Layer 3 of a small transformer language model trained on English Wikipedia (12 layers, counted from 0, width 64).
In attention head 1, each number of a token's query is one row of weights dot the token's vector x. The head spreads its attention over the tokens so far by the softmax of query dot key.

Query weights of the head. A number n stands for (n - 500) times 0.0023.
q0: 716 476 355 373 447 465 509 589 588 361 627 324 651 216 666 461 524 542 521 675 566 416 504 774 706 446 483 499 684 449 127 652 494 621 628 364 490 600 631 48 730 434 488 823 250 491 438 223 528 591 611 155 373 653 390 660 444 486 853 117 456 355 627 545
q1: 224 464 559 436 612 619 493 395 572 553 410 564 424 561 447 517 508 564 731 488 535 427 568 658 452 433 480 582 446 541 508 483 529 640 552 409 611 447 361 493 408 570 655 527 526 625 469 459 376 500 526 410 644 531 409 390 446 420 666 532 468 428 366 505
q2: 439 531 403 368 577 277 540 536 413 305 567 399 435 614 189 467 603 591 289 210 616 577 570 634 608 409 351 382 348 535 626 432 284 346 388 419 555 472 364 709 419 512 325 468 620 498 494 530 614 628 617 442 468 498 618 608 633 394 353 528 573 541 372 394
q3: 514 597 462 442 573 343 496 627 199 468 327 650 536 704 325 565 543 514 443 562 240 591 387 412 510 467 382 556 540 481 598 566 475 367 505 515 522 514 548 692 101 440 429 424 556 524 485 682 399 576 326 664 511 540 507 499 634 398 340 813 575 369 575 546
q4: 721 565 299 668 487 420 583 559 491 515 475 467 468 316 656 476 405 373 721 790 457 412 469 796 667 363 589 320 490 438 169 535 559 725 616 441 360 622 519 344 605 379 386 544 293 510 511 487 237 787 797 421 442 479 317 475 402 624 541 244 431 313 364 691
q5: 642 538 518 437 836 553 593 543 517 210 447 374 505 384 526 665 750 509 508 452 675 588 710 419 393 653 445 560 701 409 592 399 364 414 539 161 477 664 638 495 614 757 591 661 409 608 491 500 663 482 570 756 587 711 670 572 520 575 567 508 428 677 429 369
q6: 300 504 283 510 637 344 740 581 401 602 204 520 535 599 659 499 522 684 434 543 500 478 378 294 536 563 700 494 484 335 665 528 719 363 153 736 367 466 61 589 297 401 520 394 784 556 569 682 484 544 507 466 469 471 514 525 623 342 437 671 483 575 481 637
q7: 654 481 539 443 668 151 599 629 595 375 265 715 477 523 383 417 408 440 201 758 709 521 414 424 531 515 524 529 484 345 311 601 122 554 422 550 323 469 414 205 519 227 364 499 639 601 433 531 457 365 586 596 318 609 434 641 396 307 804 610 426 650 388 568
q8: 649 222 645 270 418 700 424 369 424 411 600 428 546 679 316 618 666 469 301 546 417 452 286 586 282 395 269 675 542 569 683 471 143 369 398 573 673 602 458 568 211 395 464 645 527 403 396 580 503 540 431 552 437 500 592 621 524 364 388 390 533 583 680 723
q9: 708 489 600 498 441 461 609 559 663 534 432 435 372 482 614 578 495 471 549 709 438 485 488 703 438 520 714 369 296 356 293 327 638 723 480 473 535 501 379 289 679 412 648 600 449 463 437 385 512 564 537 350 579 521 329 606 387 499 550 284 338 398 511 467
q10: 362 457 531 621 748 481 526 540 546 284 747 833 463 421 333 715 470 490 517 733 384 552 548 544 631 522 826 810 555 278 513 262 591 516 861 215 507 611 473 527 518 455 390 476 405 507 450 332 458 323 876 319 331 496 301 816 336 520 754 366 386 445 421 488
q11: 410 557 543 518 550 477 473 723 675 809 338 665 723 383 325 533 428 550 605 362 534 741 254 324 466 364 520 340 425 260 456 259 487 485 440 538 429 420 595 517 676 435 500 457 564 308 584 637 444 256 217 470 442 558 693 618 458 320 665 534 607 328 436 658
q12: 570 523 528 533 370 487 478 294 399 315 239 653 425 544 502 246 584 430 549 584 413 412 485 232 317 153 347 738 668 849 722 599 537 613 520 379 722 393 460 634 241 463 527 577 694 477 686 307 494 293 403 613 672 671 355 597 626 427 461 469 526 608 512 478
q13: 360 580 438 429 616 731 520 573 725 326 473 403 646 469 806 584 557 489 501 370 450 703 569 220 441 375 427 560 433 472 391 486 308 520 494 581 575 521 328 396 493 970 601 522 492 633 292 526 466 367 559 796 458 629 567 515 595 580 97 572 384 698 483 503
q14: 461 462 396 310 514 684 532 613 526 730 511 492 336 463 651 545 509 709 589 607 309 441 744 403 457 522 645 561 219 464 620 399 742 636 710 361 382 267 411 437 607 400 492 557 607 460 523 565 315 513 506 687 565 630 462 317 657 159 579 538 512 545 585 504
q15: 519 430 745 525 719 423 266 807 761 360 508 528 332 259 483 671 325 478 837 449 649 507 514 502 216 852 426 355 522 593 486 579 777 626 725 464 362 479 634 397 368 513 478 725 383 358 456 624 638 497 359 570 388 355 527 672 489 696 738 469 339 395 677 685
q16: 597 422 296 565 389 525 576 529 321 491 489 496 635 335 420 436 507 444 396 581 508 588 613 371 454 518 466 280 522 520 573 670 574 413 634 396 502 541 426 565 437 279 410 488 456 580 584 553 553 383 560 385 389 366 661 290 512 457 495 668 386 650 426 324
q17: 329 493 493 557 562 379 489 631 543 324 635 387 514 161 642 492 506 450 589 724 534 345 426 790 618 417 441 364 504 451 303 552 536 762 524 379 451 646 429 339 786 337 344 829 318 548 455 462 572 352 774 133 389 476 414 497 442 426 531 227 398 302 372 600
q18: 447 379 427 555 370 218 527 562 515 254 768 276 604 328 382 686 414 562 614 621 598 618 506 692 574 384 540 429 424 509 274 391 440 744 584 345 191 519 596 493 647 361 475 566 325 539 543 419 566 540 490 335 574 387 418 709 474 363 602 104 431 586 367 616
q19: 443 399 358 467 452 458 457 359 517 612 421 524 639 541 390 593 485 540 381 157 721 594 552 426 265 611 467 397 501 362 725 392 236 187 402 508 337 588 250 515 319 680 322 498 678 667 436 519 646 564 478 621 511 564 565 484 620 602 376 820 467 636 578 471
q20: 650 338 480 602 468 467 439 388 600 802 392 482 635 601 520 294 322 401 560 418 437 463 464 299 436 593 489 690 591 402 498 553 583 401 644 627 530 439 464 403 436 711 574 509 465 582 453 390 409 662 344 427 490 562 454 510 480 637 581 756 422 653 540 511
q21: 455 587 475 637 74 403 504 539 213 575 242 543 479 674 647 272 460 422 347 298 370 596 312 412 527 415 639 130 496 644 707 603 625 596 504 631 506 523 515 609 484 432 476 267 650 472 492 278 225 656 149 681 473 477 624 218 525 346 436 685 415 689 469 335
q22: 431 190 487 594 626 320 555 265 216 501 398 564 451 640 351 470 438 560 446 441 713 454 713 563 551 857 269 497 559 505 484 500 291 268 366 255 623 400 385 496 251 508 542 142 555 564 605 339 549 464 778 677 490 469 367 518 573 751 521 460 784 765 395 508
q23: 270 714 599 413 484 391 297 406 472 480 681 455 565 566 445 639 747 452 59 324 612 505 435 523 763 651 311 561 384 739 774 498 400 536 219 658 382 161 713 369 343 704 432 313 858 545 590 525 585 530 228 355 474 344 600 610 729 609 420 808 349 406 591 517
q24: 313 482 299 415 771 763 221 416 543 518 407 723 562 577 562 390 501 507 556 381 565 555 599 338 515 439 363 670 713 623 400 903 727 557 393 719 320 532 508 612 270 325 503 468 385 660 570 667 300 385 502 480 386 519 655 438 415 418 531 597 638 327 655 616
q25: 603 471 613 583 523 271 486 750 566 531 684 279 436 529 463 804 631 616 650 815 523 177 309 804 486 690 516 573 228 222 466 280 500 658 420 288 441 475 632 295 541 342 573 728 257 373 217 563 697 511 754 22 493 524 405 630 353 404 717 110 414 428 251 888
q26: 729 582 749 408 423 582 477 581 632 428 269 551 320 418 568 187 340 424 628 377 470 609 590 609 445 441 539 549 516 284 365 587 530 573 403 265 416 364 373 516 277 557 560 281 572 565 525 568 123 583 633 378 698 602 459 625 467 409 525 494 354 312 513 257
q27: 297 532 560 345 358 373 353 439 708 434 693 566 359 543 293 660 357 221 783 567 310 454 632 518 243 573 407 534 489 575 390 586 574 643 577 694 902 456 312 434 856 357 693 501 599 516 746 281 710 362 600 506 456 512 373 326 503 587 538 266 418 404 622 499
q28: 123 393 710 369 654 247 336 501 374 381 438 123 482 308 424 473 407 396 625 389 705 634 652 422 459 862 530 465 533 434 499 592 257 441 426 387 646 444 400 369 489 387 261 396 493 644 473 523 275 548 461 482 656 628 390 531 785 427 553 811 462 601 471 525
q29: 497 640 574 229 578 391 467 595 415 670 344 759 327 525 326 627 253 543 309 395 593 298 428 641 435 673 523 409 530 637 437 315 347 562 233 659 263 514 279 586 368 575 400 579 461 594 275 357 525 697 462 595 413 532 491 552 469 304 560 432 557 436 324 321
q30: 324 453 468 509 434 733 440 513 244 543 356 645 617 290 431 318 376 410 426 765 340 697 424 441 686 716 534 606 287 536 626 520 345 541 484 418 537 531 402 427 168 562 316 477 681 512 479 838 398 366 540 367 477 545 560 249 672 645 418 791 562 288 577 439
q31: 185 292 618 590 566 429 507 598 485 454 256 569 363 642 476 442 527 674 523 521 750 466 513 478 532 380 595 264 449 455 441 599 365 706 447 395 775 502 593 214 383 683 787 351 470 624 513 667 469 519 716 591 554 654 659 424 439 422 465 340 614 360 264 375

Each question shows a short text with each token's key, already scaled and adjusted for position as the last token sees it. A number n stands for (n - 500) times 0.0029.

Then comes the last token's vector x. A number n stands for (n - 500) times 0.0035.

0 "ad": 669 491 702 330 540 364 489 440 493 837 558 585 574 514 504 424 659 350 423 560 343 367 423 537 746 549 340 413 568 547 542 411
1 "es": 510 538 584 379 580 480 460 489 342 735 507 581 514 605 536 484 602 391 551 523 482 461 429 508 580 616 405 419 529 521 607 446
2 ",": 506 509 463 494 494 485 482 415 381 732 609 616 433 602 624 546 511 513 504 489 465 458 482 535 505 663 367 428 457 488 488 553
3 " V": 376 682 504 374 571 366 406 410 517 811 534 508 500 467 509 506 426 478 578 438 359 476 516 479 620 550 324 433 579 570 608 543
4 "ol": 437 537 424 355 627 464 407 389 414 822 414 510 516 734 487 429 392 588 649 463 393 462 335 467 649 487 360 305 570 481 513 498
5 "um": 732 579 546 307 554 406 435 529 379 836 471 548 508 599 496 256 426 664 620 376 448 412 384 590 662 552 290 467 653 520 584 569
6 "e": 658 491 522 347 614 448 363 411 388 767 493 488 569 659 486 452 539 684 538 412 394 429 431 441 511 559 408 408 522 591 564 527
x: 474 500 484 659 534 481 532 606 537 504 452 475 434 375 345 742 491 434 362 549 704 469 426 267 502 486 549 357 232 484 380 429 609 468 634 569 637 428 491 582 550 662 579 600 425 334 547 547 405 340 503 429 396 666 629 635 369 614 303 228 265 272 510 522
Which two tokens does the last token look at most, in order? 2 ",", 6 "e"

0 " o": 646 454 707 287 611 370 340 514 441 856 471 563 628 647 515 388 635 243 586 528 368 416 490 402 733 581 286 416 675 538 580 544
1 "per": 462 522 557 410 502 445 374 383 404 662 552 523 548 518 546 420 567 395 475 506 406 539 472 388 637 516 432 456 489 563 526 543
2 "ations": 427 558 586 368 570 469 480 439 365 659 541 487 537 523 544 523 539 450 561 477 466 473 494 585 533 599 452 429 600 447 572 455
3 " on": 405 644 515 390 610 459 490 439 436 769 566 512 471 563 589 506 497 413 580 480 357 482 467 386 678 576 375 393 489 559 623 573
4 " ": 475 624 527 375 554 497 475 388 470 803 547 508 564 520 532 532 369 548 606 451 386 344 451 487 598 631 389 401 572 550 516 437
5 "28": 531 581 502 482 589 483 434 597 467 667 534 485 448 509 516 476 430 539 513 516 486 468 493 534 608 524 487 422 555 556 503 522
6 " June": 543 548 464 445 601 389 551 472 438 647 503 477 464 517 483 457 401 652 589 403 460 520 412 449 641 519 486 418 571 546 542 550
x: 615 536 327 562 602 447 558 489 649 507 522 520 417 485 426 556 432 496 437 402 563 311 449 561 319 357 658 507 342 472 450 597 530 472 415 456 502 638 501 709 646 535 753 301 811 351 324 561 661 203 456 430 644 449 394 624 478 496 653 480 588 369 436 505
Which token does the last token look at most? 4 " "

0 " p": 619 509 592 394 552 367 377 395 472 820 513 552 555 552 499 442 592 364 524 493 347 442 525 380 685 603 334 395 576 569 587 538
1 "or": 510 601 684 272 621 435 468 353 418 871 482 379 567 610 411 375 771 360 520 564 297 367 414 583 651 544 245 387 636 614 552 433
2 "c": 280 639 551 357 594 460 410 454 424 717 465 622 479 598 465 430 475 471 583 573 448 378 400 456 626 522 377 422 595 449 629 467
3 "el": 425 585 554 387 562 402 380 417 472 786 446 485 527 653 516 494 483 531 561 507 381 441 464 498 604 538 261 455 509 546 531 482
4 "ain": 557 550 567 505 511 487 507 476 523 668 568 626 504 579 565 450 493 541 537 505 487 490 426 536 601 609 436 421 505 527 567 423
5 ",": 487 483 481 505 503 499 490 428 387 703 617 614 428 602 612 559 486 500 469 499 474 455 485 530 498 656 389 429 453 490 485 553
6 " and": 517 501 498 502 539 503 472 423 403 725 582 587 405 576 650 515 511 513 495 475 455 469 471 492 516 665 392 432 491 496 546 560
x: 515 495 592 572 587 609 577 499 562 612 538 529 367 437 514 718 482 364 590 386 405 564 479 689 459 570 735 291 251 227 374 483 534 661 587 298 410 429 602 525 367 332 629 492 434 255 442 418 695 561 510 456 583 456 663 690 417 555 568 613 483 539 545 474
Which two tokens does the last token look at most, in order? 6 " and", 5 ","

0 "20": 515 491 540 435 548 364 372 460 503 780 386 549 427 571 452 383 578 431 487 531 469 525 478 464 504 591 386 404 551 596 523 527
1 " and": 491 503 496 476 513 493 476 420 398 743 594 594 414 581 655 511 522 482 501 487 440 465 463 505 522 661 391 423 491 494 551 557
2 " re": 293 685 644 305 642 462 337 348 309 839 567 401 542 689 393 430 619 404 629 553 372 362 597 417 540 546 254 345 705 504 633 606
3 "op": 406 669 648 350 549 426 380 433 420 820 478 558 616 587 493 451 384 501 617 525 455 430 474 374 697 598 398 391 708 544 562 508
4 "en": 478 584 581 369 637 474 434 415 330 819 492 462 591 628 489 406 361 605 628 465 458 549 447 575 488 602 332 379 501 534 566 501
5 "ed": 567 538 528 425 598 473 461 419 438 758 508 560 487 533 573 542 416 572 626 419 466 537 450 520 624 572 427 447 463 519 547 425
6 " at": 557 532 485 451 590 441 460 446 435 706 558 601 467 560 546 458 472 558 589 484 451 473 476 419 531 591 404 489 422 456 524 477
x: 414 535 661 533 533 460 521 402 535 582 704 554 275 420 369 720 574 388 512 458 433 504 718 584 448 511 578 496 453 78 477 453 371 431 420 420 573 440 474 439 545 443 609 526 526 350 344 655 751 500 506 510 419 172 514 790 504 333 442 468 353 629 501 627
Which token does the last token look at most? 1 " and"

0 "ent": 648 496 673 378 593 418 529 445 402 775 587 521 591 607 408 399 638 349 486 590 458 459 387 440 649 526 341 328 583 521 602 457
1 "er": 513 524 583 409 607 376 525 496 411 720 593 444 557 657 430 491 677 338 518 609 468 388 480 498 677 629 305 394 568 487 603 406
2 ",": 504 511 466 493 498 483 483 416 383 733 609 616 430 601 621 543 510 511 505 489 464 461 483 533 506 662 370 424 461 488 488 554
3 " the": 452 570 524 469 548 463 479 389 416 785 588 615 386 579 629 433 449 495 542 442 435 505 439 490 540 620 354 320 537 491 523 578
4 " m": 483 680 492 324 574 383 389 350 482 919 559 561 551 594 502 436 345 571 622 423 449 351 551 452 662 562 331 442 669 503 569 517
5 "ain": 539 520 561 509 512 479 507 458 520 679 565 642 504 582 569 423 550 558 557 481 495 497 411 544 598 619 435 433 490 522 551 412
6 " v": 587 482 417 474 586 391 357 405 554 788 512 587 504 478 476 456 594 679 608 381 374 357 478 482 627 560 327 409 563 433 694 505
x: 518 444 420 446 453 523 493 807 383 626 868 694 325 550 550 575 388 560 406 686 579 571 507 488 342 564 494 464 538 442 347 462 445 320 691 261 403 579 362 562 546 452 599 422 363 283 270 552 593 536 526 573 444 397 627 465 290 704 732 586 540 437 519 442
Which two tokens does the last token look at most, in order? 2 ",", 6 " v"

0 " Mar": 615 551 597 383 479 449 485 423 463 773 568 528 611 544 482 327 616 389 421 579 438 376 383 516 602 499 262 384 542 566 593 436
1 "j": 504 508 567 425 602 465 472 470 424 849 528 508 599 635 466 489 549 424 590 519 366 501 417 453 649 526 445 370 468 533 566 565
2 "or": 285 640 666 278 634 462 464 358 434 862 468 381 585 612 390 375 637 471 594 520 339 379 411 596 633 554 234 378 623 594 525 433
3 "ie": 360 649 638 348 579 379 422 419 451 790 548 392 571 709 516 426 478 471 534 521 367 409 492 466 525 530 341 415 527 549 562 393
4 " of": 485 508 469 513 460 500 466 410 458 596 570 576 451 602 607 639 507 497 478 498 492 462 467 456 481 635 435 509 411 491 466 503
5 " Car": 721 587 493 369 617 459 474 510 422 764 541 526 621 568 477 324 429 707 661 356 459 422 329 535 667 548 305 388 613 539 653 454
6 "ric": 597 486 538 419 656 526 455 432 428 744 582 610 595 541 585 425 623 615 576 480 383 486 513 398 656 531 435 344 561 579 594 572
x: 511 623 492 577 503 553 590 617 586 435 520 539 548 366 538 509 693 527 467 789 818 650 577 497 628 574 489 436 410 401 525 469 500 459 756 446 565 703 625 374 469 581 457 741 457 255 327 399 560 676 479 423 497 688 472 516 479 469 466 352 335 382 580 600
Which token does the last token look at most? 5 " Car"

0 " s": 542 500 566 408 508 474 435 352 386 747 589 630 522 525 515 424 479 407 543 443 351 469 499 438 586 548 369 426 476 486 519 540
1 "uc": 343 523 653 337 611 420 344 420 390 848 514 599 577 574 409 257 644 289 535 633 383 480 465 339 684 513 361 370 564 551 627 542
2 "ce": 280 589 516 404 643 526 337 522 391 713 477 549 471 577 466 431 455 435 527 495 444 541 452 452 616 522 404 456 576 523 581 531
3 "ed": 399 584 591 407 609 483 483 388 423 763 517 530 466 521 577 552 485 476 590 449 447 546 491 525 635 567 429 464 460 547 528 442
4 "ed": 458 582 556 404 610 476 482 388 414 773 522 532 478 526 578 555 403 529 614 439 456 539 488 524 641 578 423 457 459 543 537 446
5 " H": 594 642 467 359 627 443 518 454 474 782 569 473 520 539 477 511 411 670 567 396 432 415 472 474 615 551 438 424 576 564 655 447
6 "u": 732 535 404 281 611 396 451 383 447 872 454 467 628 648 457 401 548 778 620 391 397 343 344 535 709 537 270 462 667 553 584 463
x: 405 500 470 478 570 401 459 734 504 568 612 620 616 464 459 568 376 507 543 405 561 471 561 558 565 469 342 571 263 246 620 393 576 653 675 507 572 549 344 606 516 335 520 423 540 432 351 580 263 433 373 561 449 875 648 726 373 657 351 247 463 472 461 593
Which token does the last token look at most, and with what share of its attention? 4 "ed", with about 30%

0 "6": 618 440 606 470 602 437 476 442 381 754 568 445 520 531 486 509 516 399 515 537 471 454 478 548 591 582 415 344 561 481 555 416
1 ",": 511 515 471 494 495 484 484 416 380 735 606 618 429 602 621 546 502 505 517 490 466 461 481 532 509 661 369 418 459 486 490 556
2 " the": 433 556 535 459 542 466 480 390 411 788 590 616 389 579 631 435 511 457 535 450 432 504 439 492 545 623 353 317 535 488 527 579
3 " new": 503 583 571 425 508 481 429 404 562 719 596 665 570 612 521 456 533 493 562 422 376 412 330 415 541 489 404 414 502 557 528 432
4 " k": 462 670 454 432 512 369 538 391 488 774 551 449 518 489 503 474 374 553 611 420 479 461 431 472 737 592 297 370 639 471 559 469
5 "ing": 620 538 522 448 523 473 492 508 473 599 552 534 514 587 477 495 473 589 561 464 499 414 425 464 547 594 364 497 422 459 601 367
6 " of": 509 508 486 509 464 510 468 416 474 579 561 563 469 607 589 650 483 511 474 504 481 458 464 424 486 619 452 494 412 497 466 491
x: 514 644 659 627 557 564 617 403 589 656 574 452 529 325 343 660 443 490 847 562 448 458 405 613 299 519 578 298 389 355 460 430 501 579 427 442 545 369 464 584 500 384 639 530 400 437 379 527 613 434 553 363 529 352 764 803 330 559 410 546 367 549 410 439
Which token does the last token look at most? 1 ","

0 "ang": 546 454 618 402 477 401 505 419 456 764 527 589 570 605 508 455 451 405 489 519 420 454 388 462 641 595 342 471 591 523 557 411
1 "z": 486 517 587 353 564 331 500 490 436 779 519 531 548 577 466 327 664 323 473 578 493 475 410 434 643 571 335 442 652 559 630 394
2 "h": 408 589 543 364 655 468 538 462 355 815 507 456 464 654 488 458 634 411 586 475 441 471 395 540 675 545 436 417 619 535 626 537
3 "ou": 372 674 698 312 612 395 348 425 406 812 582 562 619 623 529 268 488 476 611 477 349 418 405 514 582 552 304 352 576 515 580 425
4 " M": 463 702 527 279 578 356 441 403 458 867 588 546 561 567 491 420 356 549 601 442 454 384 496 425 683 559 343 455 643 576 558 465
5 "et": 510 528 515 460 552 444 543 475 385 739 512 648 580 596 488 419 430 557 635 479 527 513 394 456 583 516 338 353 568 540 478 452
6 "ro": 643 427 499 225 586 560 274 487 395 758 562 473 581 715 512 438 629 546 591 489 482 361 438 369 472 487 356 449 659 544 539 450
x: 441 477 500 446 571 485 450 379 484 535 522 604 566 470 414 682 262 363 541 612 514 338 635 555 746 446 683 265 268 414 700 375 593 509 375 519 575 252 603 545 603 593 538 516 353 487 407 426 405 597 525 405 333 564 651 523 400 499 495 266 320 304 590 577
Which token does the last token look at most? 4 " M"

0 "i": 642 409 568 324 518 341 365 488 394 767 484 549 596 697 492 377 560 306 511 563 413 398 359 541 606 566 306 485 612 480 543 440
1 " to": 483 525 468 450 534 476 403 464 414 703 572 537 434 587 614 533 579 491 507 548 491 471 475 491 532 602 394 502 499 540 528 546
2 " S": 477 593 591 380 568 448 440 397 436 757 607 606 513 565 523 470 587 451 544 482 379 471 465 434 576 535 384 378 543 588 531 503
3 "any": 475 488 534 504 528 462 480 437 404 697 485 528 491 580 607 424 522 518 485 407 460 512 405 622 514 632 439 513 506 499 576 478
4 "u": 447 766 502 257 587 363 425 390 458 875 459 475 627 649 462 386 278 574 640 471 381 360 342 548 695 539 269 478 661 555 585 456
5 "an": 571 564 489 446 568 418 492 431 437 735 554 483 587 617 484 383 356 603 576 426 491 465 452 581 619 641 427 455 542 496 534 418
6 "l": 617 429 444 397 633 472 466 387 474 777 487 464 432 652 472 531 591 505 533 482 533 438 463 552 596 507 319 471 529 471 477 408
x: 447 584 475 546 522 429 524 426 589 527 640 586 540 435 434 488 361 505 603 726 456 661 475 537 567 584 581 410 478 476 435 443 588 655 467 283 375 393 334 552 749 504 675 445 348 357 643 469 459 482 367 273 299 531 314 381 434 504 719 252 332 377 284 516
Which two tokens does the last token look at most, in order? 4 "u", 5 "an"

0 "as": 688 423 657 414 624 443 540 521 411 790 557 432 642 553 427 463 593 353 496 646 392 391 504 522 755 571 443 285 621 565 551 520
1 " was": 530 494 580 477 539 404 466 456 463 775 522 599 418 578 607 404 582 475 497 448 358 445 480 432 572 565 381 378 530 528 476 468
2 " the": 463 533 542 468 539 472 484 388 423 775 594 630 387 566 627 411 508 455 532 443 435 515 440 482 536 624 366 317 513 493 506 576
3 " s": 445 594 514 442 566 475 440 347 401 734 594 628 519 572 475 446 536 529 594 410 362 443 489 427 561 527 384 425 483 483 532 523
4 "on": 481 526 501 410 522 485 478 474 376 634 531 524 562 618 539 426 385 616 581 442 483 505 458 490 567 568 374 477 519 543 451 491
5 " of": 489 516 476 514 471 504 465 408 477 587 562 564 453 613 579 646 483 510 483 496 482 463 472 427 479 612 453 495 414 501 460 497
6 " an": 617 512 495 439 599 395 463 381 485 825 538 538 427 524 529 490 541 675 660 413 363 440 441 432 614 551 304 271 626 532 594 542
x: 625 505 609 388 488 506 757 543 542 527 706 418 370 393 455 783 304 550 584 545 414 576 518 492 390 541 548 458 414 307 436 592 424 506 616 494 632 495 634 642 661 587 525 376 593 551 285 417 729 436 509 334 436 592 618 605 351 631 723 557 528 317 430 402
Which token does the last token look at most, and with what share of its attention? 5 " of", with about 40%

0 " l": 569 532 555 436 627 413 377 336 530 829 543 448 424 561 450 461 677 377 598 502 320 398 561 475 685 550 354 408 582 478 632 503
1 "and": 517 566 619 475 515 449 484 392 471 725 476 607 546 543 521 482 594 482 446 518 356 434 418 472 623 545 401 364 560 465 551 430
2 "s": 426 561 523 384 640 543 475 459 328 648 531 543 488 566 519 476 581 464 571 499 428 450 506 484 586 581 500 392 510 519 522 498
3 ",": 495 495 465 502 497 491 489 425 385 712 614 611 435 599 618 554 522 513 486 498 471 455 488 537 502 662 381 428 452 490 485 552
4 " b": 494 625 477 435 573 435 437 400 486 779 627 563 555 527 489 408 485 514 625 451 438 403 524 429 588 571 356 414 567 483 640 439
5 "est": 544 523 522 565 523 502 380 449 521 636 501 612 537 597 477 495 511 492 566 521 497 429 488 363 584 583 483 363 405 528 524 511
6 "ow": 578 500 550 454 542 407 377 476 466 719 601 606 544 564 548 468 494 538 609 524 430 384 523 464 595 583 392 517 564 473 564 458
x: 513 554 465 455 570 493 506 516 586 575 610 716 584 505 358 781 501 512 554 592 531 456 692 435 480 611 472 633 509 362 556 514 573 440 513 280 533 253 629 330 819 450 431 707 494 177 372 516 648 553 474 443 566 442 535 637 378 508 371 485 483 420 560 523
Which token does the last token look at most? 3 ","

0 " Th": 550 442 595 371 625 418 517 474 366 759 554 482 543 555 528 516 505 288 521 522 377 536 431 457 633 551 440 393 602 577 737 521
1 "om": 432 523 612 336 518 407 435 416 395 779 507 508 508 591 529 336 634 447 526 511 481 465 503 409 618 507 384 514 605 541 526 530
2 "as": 357 585 612 368 629 468 533 521 407 751 554 448 644 507 430 458 601 394 572 596 434 412 498 537 758 573 502 329 603 549 528 524
3 " to": 425 517 477 432 549 485 415 463 417 710 578 531 426 587 610 535 451 519 495 534 496 470 474 493 539 604 393 496 511 543 532 539
4 " sh": 555 556 463 477 641 470 466 427 517 663 543 556 461 548 443 451 412 577 594 403 398 459 351 419 618 537 399 332 457 486 610 508
5 "ow": 524 510 569 477 522 401 391 489 465 699 602 602 534 569 537 480 437 518 572 542 446 404 538 463 591 595 406 523 554 465 565 463
6 " his": 560 519 466 515 544 507 526 449 484 718 593 535 480 545 618 485 530 572 531 470 461 486 454 462 492 587 377 362 571 551 591 504
x: 578 501 695 460 540 471 598 642 475 642 689 431 521 355 553 813 424 382 756 311 345 462 335 640 515 525 560 460 374 260 529 597 622 475 556 530 536 538 569 584 458 460 551 504 469 476 407 508 643 679 363 404 512 451 370 542 495 589 722 571 527 481 428 363
Which two tokens does the last token look at most, in order? 3 " to", 6 " his"

0 " the": 544 479 555 440 534 469 489 396 402 786 616 619 411 584 634 433 558 426 496 466 428 509 426 497 542 617 370 317 539 491 547 564
1 " Sc": 399 564 539 369 562 390 462 444 414 712 617 564 553 521 519 384 638 390 521 471 410 504 405 502 511 544 463 466 610 484 690 470
2 "ot": 383 585 639 329 519 421 477 438 421 804 538 693 548 620 554 419 552 452 545 565 483 434 384 482 625 522 335 446 632 540 468 448
3 "t": 313 652 512 338 655 445 503 435 380 779 499 569 538 661 454 435 438 514 697 507 484 421 413 464 732 531 402 355 702 425 568 426
4 "ish": 452 537 588 415 628 487 560 516 483 633 521 512 425 606 469 430 320 543 524 490 465 430 401 513 508 503 505 375 501 577 451 476
5 " de": 674 595 543 344 667 450 405 352 417 797 525 407 634 624 474 395 416 692 654 437 384 362 559 344 604 551 355 331 592 588 579 518
6 "f": 592 525 405 460 546 468 407 497 432 695 574 558 558 612 420 468 574 665 498 447 427 397 419 322 630 533 414 412 568 417 717 541
x: 401 374 510 442 533 482 558 602 674 660 760 434 445 709 437 607 313 581 610 669 523 350 411 459 512 496 631 456 464 674 514 478 599 312 549 267 534 261 333 529 526 623 475 629 520 297 401 582 267 442 454 374 556 464 634 603 354 718 424 440 600 350 434 649
Which token does the last token look at most, and with what share of its attention? 0 " the", with about 30%

0 "is": 555 421 577 398 524 523 436 477 467 763 493 636 536 552 514 358 581 422 482 547 424 450 392 464 618 536 417 368 486 575 485 512
1 "i": 530 517 548 327 528 364 396 495 413 756 472 506 604 701 486 368 676 284 545 556 400 382 392 548 613 558 294 517 639 491 509 476
2 " by": 520 501 476 496 531 455 458 461 364 641 581 566 386 593 588 501 517 454 473 498 446 494 461 515 515 659 385 471 492 489 543 582
3 " Ch": 362 716 616 346 628 346 438 449 452 828 571 523 579 450 515 420 441 455 627 375 409 544 401 496 733 539 423 440 682 554 704 522
4 "ar": 470 590 607 243 651 425 419 407 434 846 544 447 536 662 372 357 200 595 631 516 438 379 476 533 746 532 290 481 643 527 497 455
5 "les": 552 491 502 426 584 554 468 413 391 661 592 443 579 574 541 481 421 514 584 450 515 552 471 516 527 554 540 367 505 479 465 442
6 " I": 675 436 481 450 587 502 404 441 509 723 544 508 577 586 555 430 562 589 617 413 470 480 365 443 560 547 329 362 656 559 595 377
x: 492 599 440 569 516 500 516 949 558 625 549 684 582 532 576 468 455 629 708 409 486 616 576 367 391 417 701 169 314 451 529 551 474 515 531 507 467 640 666 508 556 508 627 485 504 363 515 507 614 610 550 442 322 611 348 513 638 496 510 405 584 541 682 450
Which two tokens does the last token look at most, in order? 2 " by", 0 "is"

0 " but": 504 498 462 506 509 462 489 429 470 721 580 543 415 570 666 560 551 483 548 498 439 446 520 459 528 618 454 434 514 529 631 530
1 " they": 452 526 574 419 543 513 414 411 427 728 535 528 467 558 643 433 663 474 538 487 442 413 500 517 443 559 370 386 596 464 541 489
2 " m": 373 632 555 315 553 373 392 345 494 909 551 561 544 568 505 439 573 391 598 483 433 384 567 470 653 558 333 451 662 501 548 527
3 "ay": 464 504 636 497 557 462 473 485 406 683 562 477 566 514 570 409 488 492 504 537 435 509 510 494 581 612 415 420 467 497 585 504
4 " have": 468 527 494 490 618 428 509 468 452 755 436 587 354 557 571 424 456 482 527 443 390 413 501 419 599 593 397 403 505 581 503 588
5 " re": 666 565 481 315 669 486 333 349 299 830 565 402 533 678 408 442 366 681 680 447 414 372 591 416 513 549 258 354 702 510 619 616
6 "p": 595 467 417 465 591 447 396 411 461 722 486 627 598 601 481 524 549 614 584 445 443 399 507 375 675 602 394 428 594 515 609 536
x: 535 721 432 468 575 559 567 662 390 471 551 654 628 599 410 547 431 652 600 601 484 365 485 405 490 637 501 405 427 610 395 364 613 364 630 440 627 400 299 523 470 417 510 452 493 199 308 460 360 550 393 456 731 541 647 530 376 632 631 445 323 413 507 657
Which token does the last token look at most, and with what share of its attention? 0 " but", with about 40%